Layer 6 of a small transformer language model trained on English Wikipedia (9 layers, counted from 0, width 64).
A neuron adds its activation times its output weights to the MLP's output. To switch it off is to set its activation to zero at one token and run the rest of the model.
A neuron's activation on a vector x is SiLU(gate . x) times (in . x), where the dot is the dot product.

Input weights of the MLP neurons that the questions are about. A number n stands for n times 0.0083.
n4 gate: -2 -8 11 7 4 17 2 11 5 42 -17 -20 0 -21 14 42 51 -18 -15 14 -32 -78 -24 11 1 18 26 -14 -48 4 -39 43 6 20 -21 14 -25 8 -43 18 -29 17 7 32 15 7 24 -19 -35 -63 -6 34 -22 22 -5 30 -11 16 11 45 -14 -2 -2 -38
n11 gate: 23 2 15 9 -37 -3 -31 -18 -8 47 -30 21 32 2 -2 -51 -44 1 17 -58 -3 4 -6 -32 7 -33 5 -7 6 -47 -11 -2 -4 38 35 11 -10 -62 -21 -7 -7 28 -70 48 55 -23 -22 21 68 -21 31 71 -10 31 -5 -22 49 -37 -6 -5 3 -15 -10 -11
n24 gate: -41 -11 -38 -6 -38 11 59 30 12 14 9 5 -13 -21 32 6 -4 30 30 6 17 3 20 -11 16 6 -10 -46 -12 -19 20 14 12 -29 -30 56 15 -15 -24 11 -14 38 38 -13 -4 29 27 22 81 1 -9 5 34 7 -2 -25 -57 -21 22 -16 7 -11 38 -16
n47 gate: 38 -18 18 -43 -50 -57 -11 15 28 -1 39 0 31 17 -8 -20 40 -34 -10 11 -47 46 -3 -2 1 -20 -40 -33 15 3 16 23 -26 11 -15 0 26 -15 10 16 -40 7 42 20 21 9 -9 8 -6 -2 -28 7 3 -31 -9 -69 -8 28 8 20 -24 25 -21 43
n54 gate: -14 -41 -10 -12 0 -25 13 -1 17 15 28 -32 21 -20 5 16 -11 55 21 18 5 -8 0 -3 -2 40 23 -35 16 2 63 -1 4 -16 -15 15 -8 -25 54 8 -26 -28 29 -1 32 21 15 9 13 -56 16 17 -1 44 -30 15 18 -33 -77 -12 15 20 28 65
n62 gate: 26 -17 5 -6 -13 3 0 37 50 9 11 -7 1 19 -41 -55 0 3 -47 6 -23 -3 28 29 36 13 24 -10 -34 10 31 -69 22 12 -12 -15 -1 10 42 0 -8 52 2 35 -3 16 1 -13 -9 10 8 -40 14 4 3 30 -11 -28 -74 58 -42 4 -21 -23
n63 gate: -21 -49 -1 -35 -53 -22 44 -73 25 38 33 30 24 -34 17 -4 -16 10 -19 -18 23 15 -42 -38 44 35 12 -51 -4 -33 -24 -28 47 -41 6 -45 17 -12 -27 7 43 -17 -33 5 37 -36 17 42 26 -7 -3 22 10 6 5 11 39 -25 -17 -77 14 8 -11 27
n67 gate: -18 25 -24 -15 -50 -28 25 1 15 28 -5 36 11 -47 23 -49 -2 16 22 3 -34 62 -63 42 6 -7 -32 25 -38 14 18 -54 41 13 83 1 -2 -10 -32 -9 -13 18 11 -2 38 32 -2 -47 -16 18 16 36 28 4 9 2 14 -37 12 1 -1 -28 -41 5
n80 gate: -15 -17 -40 -68 0 30 15 -29 26 37 9 -12 64 35 17 -7 7 22 -32 -39 5 -3 9 -30 0 -8 26 -42 25 -30 -22 51 21 -11 -4 13 15 -5 0 15 -29 -20 -37 40 15 0 29 13 19 27 -70 36 -13 22 -2 -23 15 -68 -38 -24 -4 -13 -21 -24
n85 gate: 16 16 26 10 -19 3 25 16 31 4 1 4 32 13 22 2 15 11 10 -53 -4 21 -14 -11 -3 39 -23 -7 -8 11 21 -13 21 36 12 18 -5 -16 -18 18 -34 -14 -47 2 26 -7 -15 3 4 -54 14 22 -4 1 10 43 30 22 12 -69 5 34 8 -56
n86 gate: -1 -15 11 -11 -51 -31 -2 13 5 37 -25 10 20 43 -34 21 11 60 45 34 30 18 -23 -18 44 7 -37 -33 -7 66 18 -19 1 -11 39 17 2 -25 42 -1 -34 7 39 43 -66 28 -30 -4 -18 17 -9 37 2 14 -70 -17 56 -12 -2 -19 -25 6 -8 4
n98 gate: 12 3 5 11 5 12 -34 -36 -20 -4 20 -6 27 -26 -9 -58 32 8 -27 25 -18 29 -1 25 28 -1 -31 1 1 13 -36 -5 -12 28 -24 -59 13 -25 -11 12 -1 -19 7 12 -1 47 -31 -19 21 -19 0 60 43 74 -47 21 15 40 8 -2 18 14 50 -21
n99 gate: 53 -29 -1 -22 -42 33 7 -15 -25 3 28 -11 -27 -29 22 13 30 8 -59 -25 -22 -8 -25 18 10 -16 -14 33 -11 -5 -47 6 1 46 -25 34 -28 -33 20 -15 27 -37 41 -17 -15 30 -6 -1 -48 33 14 -20 -55 -1 -10 -52 1 5 -12 1 -30 6 -1 10
n111 gate: 13 -14 -9 4 -12 -13 51 -31 -7 34 -5 -18 0 24 -5 10 1 -41 15 -85 -1 29 1 24 14 8 21 38 2 -32 -13 38 -16 40 -15 18 12 -33 -53 -5 -27 16 13 38 33 15 -5 4 -17 -22 9 3 -13 -31 -33 -16 -8 -11 19 -13 11 10 -19 -30
n113 gate: 0 -27 -40 -39 15 -23 5 -47 23 -25 -28 -7 94 11 -7 -7 -30 -13 8 29 20 8 -36 -9 -27 -18 -31 -40 35 14 -31 27 -12 17 -16 15 -7 10 41 -3 -5 -21 26 -8 -30 6 14 -10 1 -30 20 -17 -2 15 45 40 -12 55 24 -14 -9 3 29 54
n123 gate: 32 -18 3 9 36 29 37 -32 13 -15 -9 1 3 25 35 24 -20 -29 13 6 38 -12 28 -51 -8 37 -10 -5 17 87 -7 -3 37 -30 0 -1 30 -3 13 -12 -8 20 21 49 46 44 -20 4 -4 4 14 1 -20 10 -27 9 20 59 19 7 24 -25 0 13
n4 in: 2 8 20 -24 23 29 13 -14 19 -24 49 27 11 30 28 18 -2 11 -12 4 -22 13 69 -17 15 -23 8 -28 -25 -27 -17 -12 2 37 -21 -48 -13 -15 -11 48 33 11 -27 -40 -34 14 29 -13 -21 23 0 -32 20 19 -34 6 -3 2 -21 3 33 29 -10 4
n11 in: 6 -6 -1 3 12 -11 -10 54 -5 29 -27 -12 -22 5 5 -12 10 16 -26 -3 45 -38 23 22 -3 33 13 -37 -15 5 -19 -94 -28 -6 -44 -31 15 -7 -13 0 -36 -23 1 9 8 14 14 -33 5 2 6 57 25 19 -22 -22 31 -25 -6 55 16 13 58 -15
n24 in: -32 -40 -15 15 -45 -18 -4 31 -30 2 2 26 -10 -51 -18 41 -11 13 -7 1 -30 20 -5 18 1 -40 -45 -3 -19 11 -23 -8 -24 -20 26 -33 -11 10 7 21 -22 8 -13 -21 13 -15 -7 -72 27 -21 8 -36 32 -10 -12 -12 29 13 -8 31 -22 7 19 31
n47 in: -12 14 -37 18 -10 7 2 14 -15 42 -49 17 7 -37 4 -16 0 14 -35 -31 3 0 35 -23 62 15 29 -4 -27 40 5 19 18 2 17 -36 -8 -17 17 42 32 20 5 20 -1 46 37 -26 29 -24 38 -6 -55 28 1 6 7 -23 -18 10 -11 -30 -41 -7
n54 in: -20 -18 62 28 -39 3 -27 14 20 -10 -10 16 -49 -33 -14 -8 -56 71 -3 5 23 -13 39 14 -26 4 29 -3 2 26 9 -22 2 30 35 28 -3 1 -12 -10 11 -7 -31 30 -17 0 -18 19 11 -32 9 13 -4 12 10 -14 -41 11 -5 -47 -15 -13 16 22
n62 in: 25 -59 5 -31 -5 20 21 19 10 -19 34 19 -16 -13 -49 -12 0 29 3 51 58 -44 -3 4 -5 -18 23 28 -8 3 17 8 5 32 -32 -6 19 -26 7 3 21 -6 25 -3 -37 7 -61 -21 6 -5 -36 -15 46 -5 5 33 -13 33 16 34 -25 -12 -4 -13
n63 in: 1 -31 6 27 -16 24 42 9 -17 35 22 -35 24 -31 21 -9 1 -30 7 -8 -15 -12 -4 -10 23 -63 -53 44 53 3 14 -2 -14 29 -12 52 26 -17 2 13 8 10 45 12 6 -10 -53 -2 35 21 4 7 22 20 64 19 4 12 20 30 -10 26 -7 -15
n67 in: 17 -35 2 -10 4 6 -8 -8 -22 -30 -12 1 -7 -11 25 -6 -30 -15 30 20 30 -11 19 2 13 21 0 7 23 -11 -55 43 -5 11 -5 13 -18 -9 18 19 5 20 35 -6 -57 2 -6 22 9 -39 -1 -39 14 27 5 -5 -14 -34 1 16 26 16 58 -31
n80 in: 8 2 8 -15 4 -11 12 30 3 -5 -50 27 -31 28 -2 17 -30 -13 3 -20 -13 37 32 -8 19 13 53 33 -35 -39 -47 -28 -38 14 -18 -1 29 -6 -37 36 57 44 10 -4 37 -23 -3 0 10 6 7 -9 -26 -13 -2 45 -31 -40 50 -12 3 30 25 -49
n85 in: -11 27 3 11 17 -6 -16 -22 -67 35 -1 -17 -43 -39 -5 -40 -23 -39 -17 30 -8 -19 12 0 1 6 31 8 2 31 -12 -1 6 -24 -58 -28 16 -22 -14 -5 -16 62 26 17 12 -8 1 -41 36 1 4 -11 17 -29 8 2 2 -11 -12 -8 -22 39 -9 -13
n86 in: -30 -21 -2 -9 16 43 2 -30 49 2 -8 11 6 31 0 8 -14 17 20 -35 -1 1 -6 32 18 8 -32 63 -37 -10 17 -6 0 2 -3 -4 -30 17 -16 23 27 19 1 -10 -23 -9 38 -33 -12 1 -7 -20 -7 9 -37 13 -55 4 24 20 9 -29 35 39
n98 in: -54 5 -7 -16 15 -10 -4 65 17 -8 13 23 -3 -14 0 -1 -10 29 -23 -21 2 -15 34 -51 33 -15 19 40 -8 -7 0 7 -11 2 16 -30 18 -3 -32 -7 -9 53 -65 34 34 -24 -30 35 11 3 32 -21 -11 -26 24 -5 13 -1 -11 8 36 25 5 23
n99 in: -1 -9 -29 -35 16 -31 -26 -7 26 6 -16 11 -29 7 -47 9 9 31 -48 7 -13 24 -16 -23 11 -25 -9 -30 3 -57 20 -2 -7 -37 30 10 -1 -27 29 -21 6 22 17 -6 -29 -27 8 10 18 10 14 5 -18 -5 4 9 43 15 -27 -7 -12 -7 -25 -35
n111 in: -15 8 16 -23 47 -12 -23 3 -19 -12 -48 -93 33 8 17 19 -22 14 5 -24 1 4 15 5 25 0 25 15 -1 4 4 42 -56 25 -21 -4 34 -24 -1 11 -23 40 42 37 13 -4 8 -14 -8 13 -2 18 -23 9 13 1 12 24 -26 1 -8 57 -33 -11
n113 in: 24 27 -12 15 23 -3 -14 26 26 56 -13 20 -34 21 -53 -2 58 -31 -25 -21 34 -33 11 -31 49 -10 -13 40 -13 -4 11 40 -31 14 6 -21 -12 -17 4 31 17 9 29 -3 -8 -10 -3 28 8 -26 -47 4 2 -4 -28 -30 -7 25 -20 6 -3 -44 -28 -24
n123 in: -33 47 -20 14 -3 0 -8 24 -13 25 -25 8 52 39 28 -31 42 43 25 -31 -16 -1 -4 6 40 0 -13 -44 -14 -21 22 4 -45 -27 -22 0 20 -6 27 -40 30 21 -67 -13 -31 -31 54 11 7 -4 20 -20 -7 -26 38 -5 1 -12 -19 24 -8 55 -13 0

Output weights of the MLP neurons that the questions are about. A number n stands for n times 0.0085.
n4: 40 2 -9 -8 -48 29 1 56 34 25 -16 17 18 17 -32 10 10 -31 23 -58 -15 -13 -5 -2 -28 -5 15 -1 1 24 15 -29 -2 -13 5 44 12 4 39 -19 18 -14 36 -6 -4 0 9 -10 8 -18 -37 -9 -4 -38 -18 -2 -29 22 -3 -10 -5 -22 14 -20
n11: -23 8 10 17 -9 69 -24 -59 35 -17 11 -14 13 -16 -14 24 -32 -9 48 2 2 35 -46 14 -23 20 4 -32 30 -10 -13 -27 8 -7 30 -16 -37 3 -21 -2 -4 34 7 -5 -16 -7 -20 -11 9 -15 -28 12 8 -24 13 51 20 43 6 20 -19 3 -20 27
n24: 13 50 23 24 39 27 4 -48 -8 -14 -43 -16 -29 -5 25 28 11 8 -6 -34 50 13 0 29 -48 17 1 -33 -3 13 -4 -17 -18 -5 27 -3 3 -29 -24 0 -14 3 -1 -31 -11 28 13 -2 12 9 -5 -7 -18 35 -22 -41 -22 3 23 -32 1 15 -19 20
n47: -18 50 -6 7 13 -80 -3 -33 39 9 -34 -16 58 18 28 -5 -8 13 -2 1 -7 12 -19 -7 -3 -20 -24 -14 -10 42 33 52 10 24 11 -3 4 8 27 -20 -3 12 43 -43 -24 0 -18 -37 -6 -10 28 -8 2 32 -33 -2 -11 20 -2 2 -9 -25 -30 -5
n54: 11 31 -35 21 -4 4 8 52 23 4 -2 40 -33 21 -1 -8 10 -63 18 -4 12 38 -1 -30 -11 -17 -2 4 -25 6 35 -3 1 -18 2 -4 -38 -3 -47 -8 -43 -8 4 -37 13 -6 -3 -15 -24 12 19 -13 43 -4 38 -27 0 -7 11 17 0 -31 2 37
n62: -9 17 20 -20 27 13 13 -21 -22 19 7 3 -7 -32 4 -22 -25 -14 11 22 -15 18 -26 -4 1 -5 -4 -33 -46 -18 18 15 -24 -50 -39 24 -16 12 14 15 -5 -10 -7 0 -22 23 -28 46 8 51 22 1 -4 -5 13 -5 -8 -28 1 -65 2 -16 30 19
n63: 12 27 -1 -11 16 -21 -34 -28 95 -6 -11 -3 3 21 -13 26 -28 14 13 -19 -77 31 5 15 13 27 20 23 -7 -20 16 -35 -5 -22 -25 -39 4 -5 20 -31 3 17 34 14 3 -7 19 -18 12 32 3 20 -27 -2 10 -31 29 21 2 6 11 2 -24 0
n67: -5 -31 9 -14 -14 20 3 8 -15 -10 -35 -5 36 20 -14 -14 25 -2 -18 -15 12 -21 10 -3 -8 20 3 -24 6 29 -11 -26 11 14 -21 -37 19 -24 -21 16 -28 0 -21 3 15 9 0 13 20 4 -21 -21 17 6 -4 16 -29 11 32 -19 12 -74 -24 -38
n80: 8 -10 17 37 25 52 36 -59 76 52 28 0 62 0 -4 -14 -16 -4 -1 -10 -13 1 15 -15 -3 -12 -6 2 2 -6 -45 -24 12 -21 19 10 -44 6 -26 -10 -2 -21 10 11 -37 15 -15 -19 -40 34 26 26 10 3 25 -3 -17 41 9 -33 -1 -7 33 16
n85: 19 9 21 -15 12 51 -28 -18 16 2 -21 14 -10 1 22 40 -28 -5 6 -31 -56 -7 10 -23 2 13 33 -6 -27 -18 -6 -9 -12 27 -16 -11 -8 -2 -3 -9 -22 -20 -5 -23 -23 1 -59 -21 6 16 1 25 32 10 3 -39 7 -7 4 10 -7 -29 11 -34
n86: -29 32 -47 26 25 22 3 22 20 -10 -4 18 2 3 9 19 2 -12 5 1 0 -25 -28 -7 2 -49 -17 31 -24 2 -41 -12 -41 -19 -20 -44 -50 6 -8 14 8 17 -12 19 24 29 -36 11 -4 -4 35 2 -11 -6 11 -11 -31 -12 -21 34 -46 -13 10 -21
n98: 1 -1 -15 9 -11 -3 0 -47 0 1 -33 -13 36 -43 -6 -29 11 -13 6 -1 35 17 -13 20 -34 -18 -46 34 20 31 8 5 20 -32 13 -3 83 -14 -14 -11 8 -15 15 24 12 0 -16 0 4 1 -17 15 -1 -17 4 7 29 41 57 19 10 1 6 -16
n99: -43 18 -43 -19 -13 -25 -8 -20 -13 5 -19 -10 -30 -26 -15 33 -29 -22 -22 -44 11 -10 3 1 -21 -24 18 16 1 -5 7 50 -28 5 -39 -22 -20 -3 14 26 15 -6 -34 17 -36 32 10 21 -5 -12 -11 5 22 -16 -27 5 -7 -3 -5 1 -9 -7 -41 -26
n111: 4 19 19 -7 -26 -52 -21 28 6 -30 23 22 -4 -26 40 2 7 -19 -15 -1 -18 -6 -11 -12 -15 -9 -14 13 -20 -4 17 1 5 -2 -59 -10 -50 22 10 -13 27 -40 9 -8 4 -23 15 -15 -43 -27 5 19 7 0 -4 32 43 16 33 24 -23 -13 27 -7
n113: 33 0 -31 -17 17 6 5 -27 -41 29 4 -28 18 2 21 -9 -25 18 -1 -25 -4 -7 14 -7 26 28 -20 2 19 -13 -9 21 -15 6 35 32 71 -8 42 -26 -6 -59 7 -15 -5 1 20 -16 -8 -44 9 -3 -1 28 8 -53 -16 -3 32 -18 -12 -1 11 -17
n123: -12 -57 48 3 -40 -35 -5 -58 -22 0 -4 -5 5 8 -11 -29 54 4 -16 18 -25 2 20 -12 16 2 -43 -7 -14 9 -14 -5 31 -17 -15 -7 32 12 2 15 -8 -6 -1 -12 -23 -4 10 -11 13 -11 14 30 37 10 -11 40 -30 -14 -18 9 5 6 -3 -11

Each question names a token from some text and the token that comes next. It shows the vector x that enters the MLP there. A number n stands for n times 0.025.

Then comes g, the gradient of the next token's log-probability with respect to the MLP's output, scaled to length 1. A neuron's effect is roughly proportional to its activation times (output weights . g). A number n stands for n times 0.0053.

"ation", then " that"
x: -44 16 -20 7 20 31 6 9 14 29 -4 11 -17 18 -22 4 3 12 -10 -11 6 19 -6 -12 17 -11 12 7 -8 -25 -3 -6 11 -16 7 -13 -60 1 16 11 15 32 7 17 -10 -4 18 -22 -3 27 4 21 -20 -47 16 -2 0 6 -1 32 20 -4 2 -3
g: 27 -24 -36 -9 8 3 0 -10 11 -4 -35 -19 -3 -27 10 -41 5 6 4 0 5 -55 2 -8 12 -58 19 3 6 1 -20 16 -19 -30 1 -21 -1 15 10 0 27 29 -23 -1 49 17 15 3 11 -11 -16 29 -4 -15 67 50 -33 17 -6 -43 19 -18 21 26
Which neuron, switched off, lowers the next token's probability most? n47

" off", then "ices"
x: -29 -39 24 0 12 2 33 38 4 -7 12 2 2 -6 -23 29 -17 6 35 -18 31 38 -1 22 -1 -11 -25 55 6 -9 26 11 13 25 -4 14 -36 1 4 -13 31 9 3 -4 -20 31 14 -5 38 11 -27 -12 27 53 26 -18 25 28 -16 -39 16 6 3 27
g: 39 1 13 32 5 -24 -17 -10 -3 -28 -18 -29 8 -67 47 -21 -8 -13 33 18 -1 38 -13 29 3 -17 -38 -12 5 21 7 8 2 16 3 -2 -12 3 14 -22 16 -17 -30 5 2 13 -20 -11 30 10 -56 12 -24 25 -20 -24 -39 19 -49 25 34 11 -13 1
Which neuron, switched off, raises the next token's probability most? n54

"ose", then " It"
x: -17 25 39 -2 -14 16 -15 -13 3 30 7 -10 -11 21 -8 -8 -4 -2 25 -8 14 0 2 -28 -14 7 21 -10 7 -47 6 10 -9 12 -37 -4 -70 -4 16 4 -31 42 1 6 7 27 18 4 1 17 -19 -11 -1 -1 28 -23 9 4 7 4 5 9 -3 -20
g: 18 -26 16 -7 -11 -5 -10 19 24 5 -1 -17 -6 30 -16 -4 2 34 48 37 13 26 21 12 -3 3 37 6 -8 -16 28 33 -3 24 4 3 15 48 -19 -27 -10 -10 21 21 -27 -30 12 45 -17 25 5 1 33 50 23 6 -51 -28 -1 44 -19 -12 1 -42
Which neuron, switched off, lowers the next token's probability most? n24

" C", then "z"
x: -7 -9 4 8 11 59 17 -14 -39 -16 0 -11 -10 -23 4 18 -9 -12 5 7 5 6 -4 3 -2 -9 5 1 3 4 -20 2 25 -11 8 4 -22 -8 -2 -12 8 4 -16 13 32 -1 -18 15 -20 -3 7 5 37 7 7 -1 7 -16 0 -23 16 0 0 9
g: -2 17 24 14 21 -6 -5 -4 5 -1 -28 -21 14 28 -19 20 43 1 18 26 -6 -13 -24 -16 -32 -29 50 -25 25 5 -23 30 1 -36 14 -26 -7 -48 20 32 19 -30 -64 39 35 12 13 -8 5 -22 -19 8 -17 -36 -6 -25 -31 -12 9 14 -19 23 9 8
Which two neurons, each switched off alone, lower its probability most, in order? n123, n86

"|", then " Paul"
x: -6 -4 25 15 -18 -57 11 11 17 -66 -9 7 2 23 -6 -21 10 -7 24 -3 41 -28 -4 7 -1 30 24 17 23 -10 46 -1 -14 -11 -1 -23 5 9 9 -21 28 13 13 7 4 6 -29 -28 -20 29 -7 13 9 1 -22 22 2 14 -19 -1 27 10 8 -17
g: 6 2 33 27 3 -14 -33 -24 5 10 -22 13 28 -17 -5 -15 23 -30 37 -12 20 12 12 5 26 22 -11 -45 -26 5 -13 0 -41 11 16 13 -13 15 7 20 -33 28 2 11 -28 10 30 -9 43 5 -36 2 42 -14 3 4 21 -33 -23 5 42 -19 -48 58
Which neuron, switched off, lowers the next token's probability most? n62

" is", then " the"
x: -17 -47 20 34 -40 9 -1 13 5 -39 22 23 -10 24 48 -15 8 -26 46 14 14 1 6 -24 -16 -4 -16 27 3 -32 9 17 38 -18 -6 9 -37 -37 1 10 3 5 -30 -4 0 2 1 -7 21 10 71 2 4 -26 17 -36 7 10 18 -16 16 13 1 34
g: 20 4 11 -21 14 9 60 -11 6 -4 -17 -30 -16 1 24 14 -3 -15 -24 20 23 5 74 13 2 -2 8 36 0 4 -19 9 -7 -6 24 22 -19 61 -13 -3 11 17 -3 6 22 31 3 -17 29 7 23 -14 -42 22 69 18 18 -12 -8 -24 30 10 -8 19
Which two neurons, each switched off alone, lower its probability most, in order? n11, n24

"|", then " War"
x: 7 2 20 21 -5 -61 14 9 22 -67 -7 11 5 19 -2 -20 5 -12 27 -4 31 -12 -11 7 -3 20 25 13 29 -10 29 -7 -4 -13 -7 -12 -1 17 6 -29 20 18 11 12 -7 11 -27 -27 -24 11 -4 2 6 -1 -18 21 13 26 -12 8 19 2 19 -6
g: -25 -16 12 11 5 0 -17 -44 2 14 -44 -8 -3 58 25 -40 12 12 -31 -29 -35 -17 -9 2 26 30 -16 -47 11 19 30 -11 -10 9 -14 13 -14 20 15 -8 18 31 -36 -1 -3 -6 -19 -34 -13 -7 14 -27 -34 9 3 -25 17 -43 -15 24 11 -50 13 -27
Which neuron, switched off, lowers the next token's probability most? n63

"os", then "est"
x: -21 -34 3 -16 2 -1 -12 -14 -7 -15 -11 6 -3 23 -26 -16 31 -3 -2 -24 -17 38 -10 10 36 9 -14 -2 -2 -15 70 -16 -43 -6 -1 17 -48 0 1 -25 18 -27 29 24 -8 12 6 1 -22 28 -20 -11 13 7 32 19 13 19 48 11 27 5 -31 -32
g: -8 2 2 -34 1 1 8 -35 -5 -37 -20 -10 -7 -1 54 1 -30 -19 -14 -40 1 8 27 4 -8 -44 4 -5 -3 25 6 -1 -26 27 -22 -36 -6 -6 15 -8 -26 36 59 -4 -48 16 -7 9 -7 -14 -2 -40 6 55 28 -4 -12 -33 -17 -3 14 7 7 -48
Which neuron, switched off, lowers the next token's probability most? n86

"it", then "."
x: -59 8 17 13 44 0 -16 20 -6 27 -6 3 -33 30 -49 -7 -3 24 20 16 -4 -17 18 -39 16 -27 -12 -22 -8 9 -21 35 -18 0 20 28 -29 -6 32 19 -2 -31 21 7 1 -18 -16 -2 0 4 -22 9 -2 -20 16 33 -13 -11 3 27 -6 43 -6 20
g: -11 1 -4 -4 -24 14 -14 7 -11 -1 -2 45 -22 36 -62 0 -25 -16 -19 -36 26 25 -30 -25 -45 27 -10 3 -34 -36 -20 -16 -10 -52 -26 -26 -15 -14 17 -13 14 16 -15 -11 -13 2 44 -17 31 -9 40 -2 27 -25 -31 -13 10 -6 -26 -28 -11 -15 -3 -2
Which two neurons, each switched off alone, lower its probability most, in order? n98, n54

"ity", then " between"
x: -45 19 8 7 -7 5 -2 10 4 24 -2 11 -39 10 -10 3 10 -11 -18 -2 -10 19 9 -17 11 -6 15 8 -20 -3 28 -15 12 -9 -11 -15 -66 6 15 9 -4 30 0 3 0 -5 16 -23 6 44 15 22 -20 -35 10 -2 -17 -1 7 33 8 -12 4 -33
g: 0 -15 -21 -14 10 -10 37 24 -2 25 2 9 -28 0 -43 39 16 2 29 9 -19 -37 -7 3 -21 32 42 24 24 -11 -32 -14 9 9 6 50 -24 -33 26 1 40 -6 -11 14 -9 -21 -7 5 3 15 34 -24 -20 5 51 45 -19 49 -2 -26 9 1 28 -10
Which neuron, switched off, raises the next token's probability most? n80

".", then " She"
x: -57 -4 7 48 6 -42 -45 17 10 0 -19 -4 2 -3 41 -1 -6 -31 -24 11 33 7 18 39 -11 -9 7 -3 -11 0 18 -6 -9 17 -17 8 -28 29 8 -12 3 27 -23 23 12 -13 -21 51 0 -6 12 13 -25 4 -12 11 -7 17 -15 12 10 -23 -4 7
g: -4 -7 -10 23 -19 15 -13 -51 -3 10 -10 13 24 35 25 -62 -13 24 -10 -5 -24 -9 30 -3 21 -4 -10 -23 -1 -11 18 -3 -1 35 -9 8 28 8 -62 0 -30 13 16 49 8 7 9 12 -18 -21 35 8 43 -31 4 23 -2 26 -8 -60 -3 -15 16 23
Which neuron, switched off, lowers the next token's probability most? n4

" g", then "ain"
x: -2 -45 -10 2 36 23 5 -14 -39 14 2 14 -29 -3 1 -12 5 -9 6 3 10 21 -11 9 2 -36 20 -1 8 -6 -4 -20 20 14 -15 10 -1 -10 -12 -9 10 -6 26 -14 -17 -29 -22 1 -31 -9 -1 32 6 -3 13 -21 24 3 4 23 23 30 2 9
g: -18 -11 -3 9 -64 0 30 -19 -1 -11 23 -22 -39 -14 -16 -13 -35 1 66 4 -39 -7 9 4 6 -8 -30 11 5 -10 31 -49 47 -28 -3 15 11 35 50 -23 19 8 -1 -11 -19 -17 -5 -12 22 -5 12 -3 11 -18 -9 37 29 -16 -3 -36 -6 13 -9 11
Which neuron, switched off, raises the next token's probability most? n62

"}", then "^{"
x: -11 41 -27 31 22 -24 -16 43 -7 -13 14 16 -35 -16 10 28 1 -30 9 4 21 0 17 -3 -16 4 11 22 -19 10 -19 -13 -32 2 16 16 -48 24 24 18 10 -23 -13 5 -36 -19 -2 -7 -8 29 36 -6 26 -34 -3 5 -13 -11 -17 19 -16 -26 -5 -26
g: -10 11 1 -17 1 16 12 -12 -4 -11 20 -21 13 -58 -25 -6 -41 -9 12 -8 1 -72 9 -15 -19 -15 -27 0 4 3 -34 -31 -32 3 43 -22 2 6 -3 11 0 -24 37 44 -5 14 27 6 -46 -34 -10 -32 9 -20 -20 -6 24 53 22 -24 -6 -3 0 -18
Which neuron, switched off, raises the next token's probability most? n113

"ad", then ","
x: -26 -7 -2 12 25 -5 -18 36 3 6 18 13 4 14 0 -45 2 18 18 10 17 -18 0 4 20 -15 -11 59 -26 -19 29 25 -9 -7 41 55 -42 23 9 15 2 -6 1 11 -58 14 36 -6 -1 1 11 11 -16 9 -21 44 -11 2 -8 34 42 15 5 9
g: -37 -36 16 -1 19 23 14 22 -1 -11 -38 8 -33 17 -16 38 -6 -33 -27 -1 -27 20 19 -9 -23 -17 5 13 16 -20 32 -26 -46 -34 -46 -36 -10 -6 50 16 26 8 -6 -19 18 -3 -31 4 7 28 11 -42 5 -20 -14 -35 39 2 6 25 -4 23 9 -13
Which neuron, switched off, lowers the next token's probability most? n86

"as", then " or"
x: -11 -2 -24 27 34 5 5 -19 -14 11 -7 28 -1 -3 -14 3 46 -4 -17 5 -21 26 10 -8 11 -17 11 12 0 -58 14 6 -25 -6 10 38 -34 -2 -4 45 39 -51 -1 6 -23 -22 19 16 2 -18 -31 39 19 15 -16 40 -24 3 -7 -8 54 22 4 -32
g: -26 11 -11 15 -10 0 -22 23 2 27 -19 21 12 40 20 -15 1 -30 -38 -30 11 31 15 -37 -6 -6 3 7 -6 31 -43 4 27 -26 -9 2 -6 6 18 14 -23 -28 33 8 -35 -1 25 46 -8 15 12 22 -11 0 -15 -9 -5 -5 -22 68 -18 -69 -18 15
Which neuron, switched off, lowers the next token's probability most? n4

"ail", then "ing"
x: -3 -11 -12 -20 21 8 7 43 1 14 8 2 6 32 -3 -6 -11 25 14 -27 17 17 11 -32 31 9 -2 37 -9 -23 27 9 -45 12 -35 34 -43 13 -9 28 -3 -35 4 14 -19 30 -17 18 -19 -44 -4 11 -12 -9 19 35 -43 35 26 -41 15 8 4 20
g: -15 0 -11 2 13 -15 -15 -9 -3 1 -31 63 -23 9 -5 -36 16 2 -11 23 -12 -35 -8 15 10 58 16 -24 19 -10 2 17 21 -32 6 16 7 -6 24 -34 17 -28 25 30 -18 9 -31 -27 -4 -1 -15 -49 -13 23 -17 -12 5 43 48 -48 26 -26 7 -13
Which neuron, switched off, lowers the next token's probability most? n113

"s", then "aw"
x: -32 47 24 16 21 5 10 8 -6 -10 -14 54 -14 0 -10 13 -10 29 9 42 -4 36 -6 -1 -6 10 3 23 -4 -75 -10 -3 42 9 -4 -17 -52 16 -3 0 6 -20 13 0 4 7 10 9 -20 0 -5 -12 -29 15 17 -14 35 -5 22 -29 -7 7 -1 11
g: 27 -14 -18 33 -22 0 41 -45 -22 -46 -20 7 -12 39 25 -17 -28 12 -22 9 6 16 -8 -2 -12 32 -19 16 -34 -23 28 7 34 -2 -4 21 10 -12 -8 -25 -23 14 -26 -30 -20 -7 -16 -46 -24 -6 3 2 27 20 4 5 58 34 -18 -39 -13 -15 37 2
Which neuron, switched off, raises the next token's probability most? n80

",", then " there"
x: -66 -21 -2 14 18 -7 5 23 25 21 21 -31 8 2 44 13 -2 -26 -18 -8 -18 5 0 -6 14 13 -10 -13 -1 -7 -35 12 -1 -18 -14 12 0 42 3 -29 17 4 -14 7 -30 11 -16 12 16 38 -7 0 -39 15 13 -9 -24 7 16 -18 25 -1 -6 -19
g: 6 13 8 -18 -39 -18 -51 9 3 42 33 -2 13 -5 35 17 -59 -22 1 47 -8 -16 -44 16 -1 -38 -7 22 -5 22 -14 -10 -5 -1 15 -7 26 -15 26 23 13 -8 20 -23 21 -6 -5 -42 2 -16 28 -4 -32 -2 -16 -41 -3 13 -6 28 44 -30 -6 -28
Which two neurons, each switched off alone, lower its probability most, in order? n24, n63

")", then " was"
x: -10 73 -5 13 28 -27 -18 28 16 2 17 -8 -24 -25 -2 25 -29 -50 -23 7 -13 7 27 3 -4 -9 12 -13 33 0 -46 -18 -4 15 2 7 -33 7 7 4 0 -6 -12 41 -1 -7 18 10 -16 10 50 -9 -6 0 3 13 -26 13 -5 11 26 -2 20 -2
g: -2 -17 9 50 21 14 13 -3 -11 7 39 14 6 9 6 9 1 -34 -28 5 22 30 8 -17 18 4 -20 -17 -21 -7 -4 13 3 -33 -46 2 28 18 21 2 -27 59 21 0 -2 43 6 -8 21 7 10 40 -57 27 11 15 -59 19 4 -45 13 7 -21 -2
Which neuron, switched off, lowers the next token's probability most? n85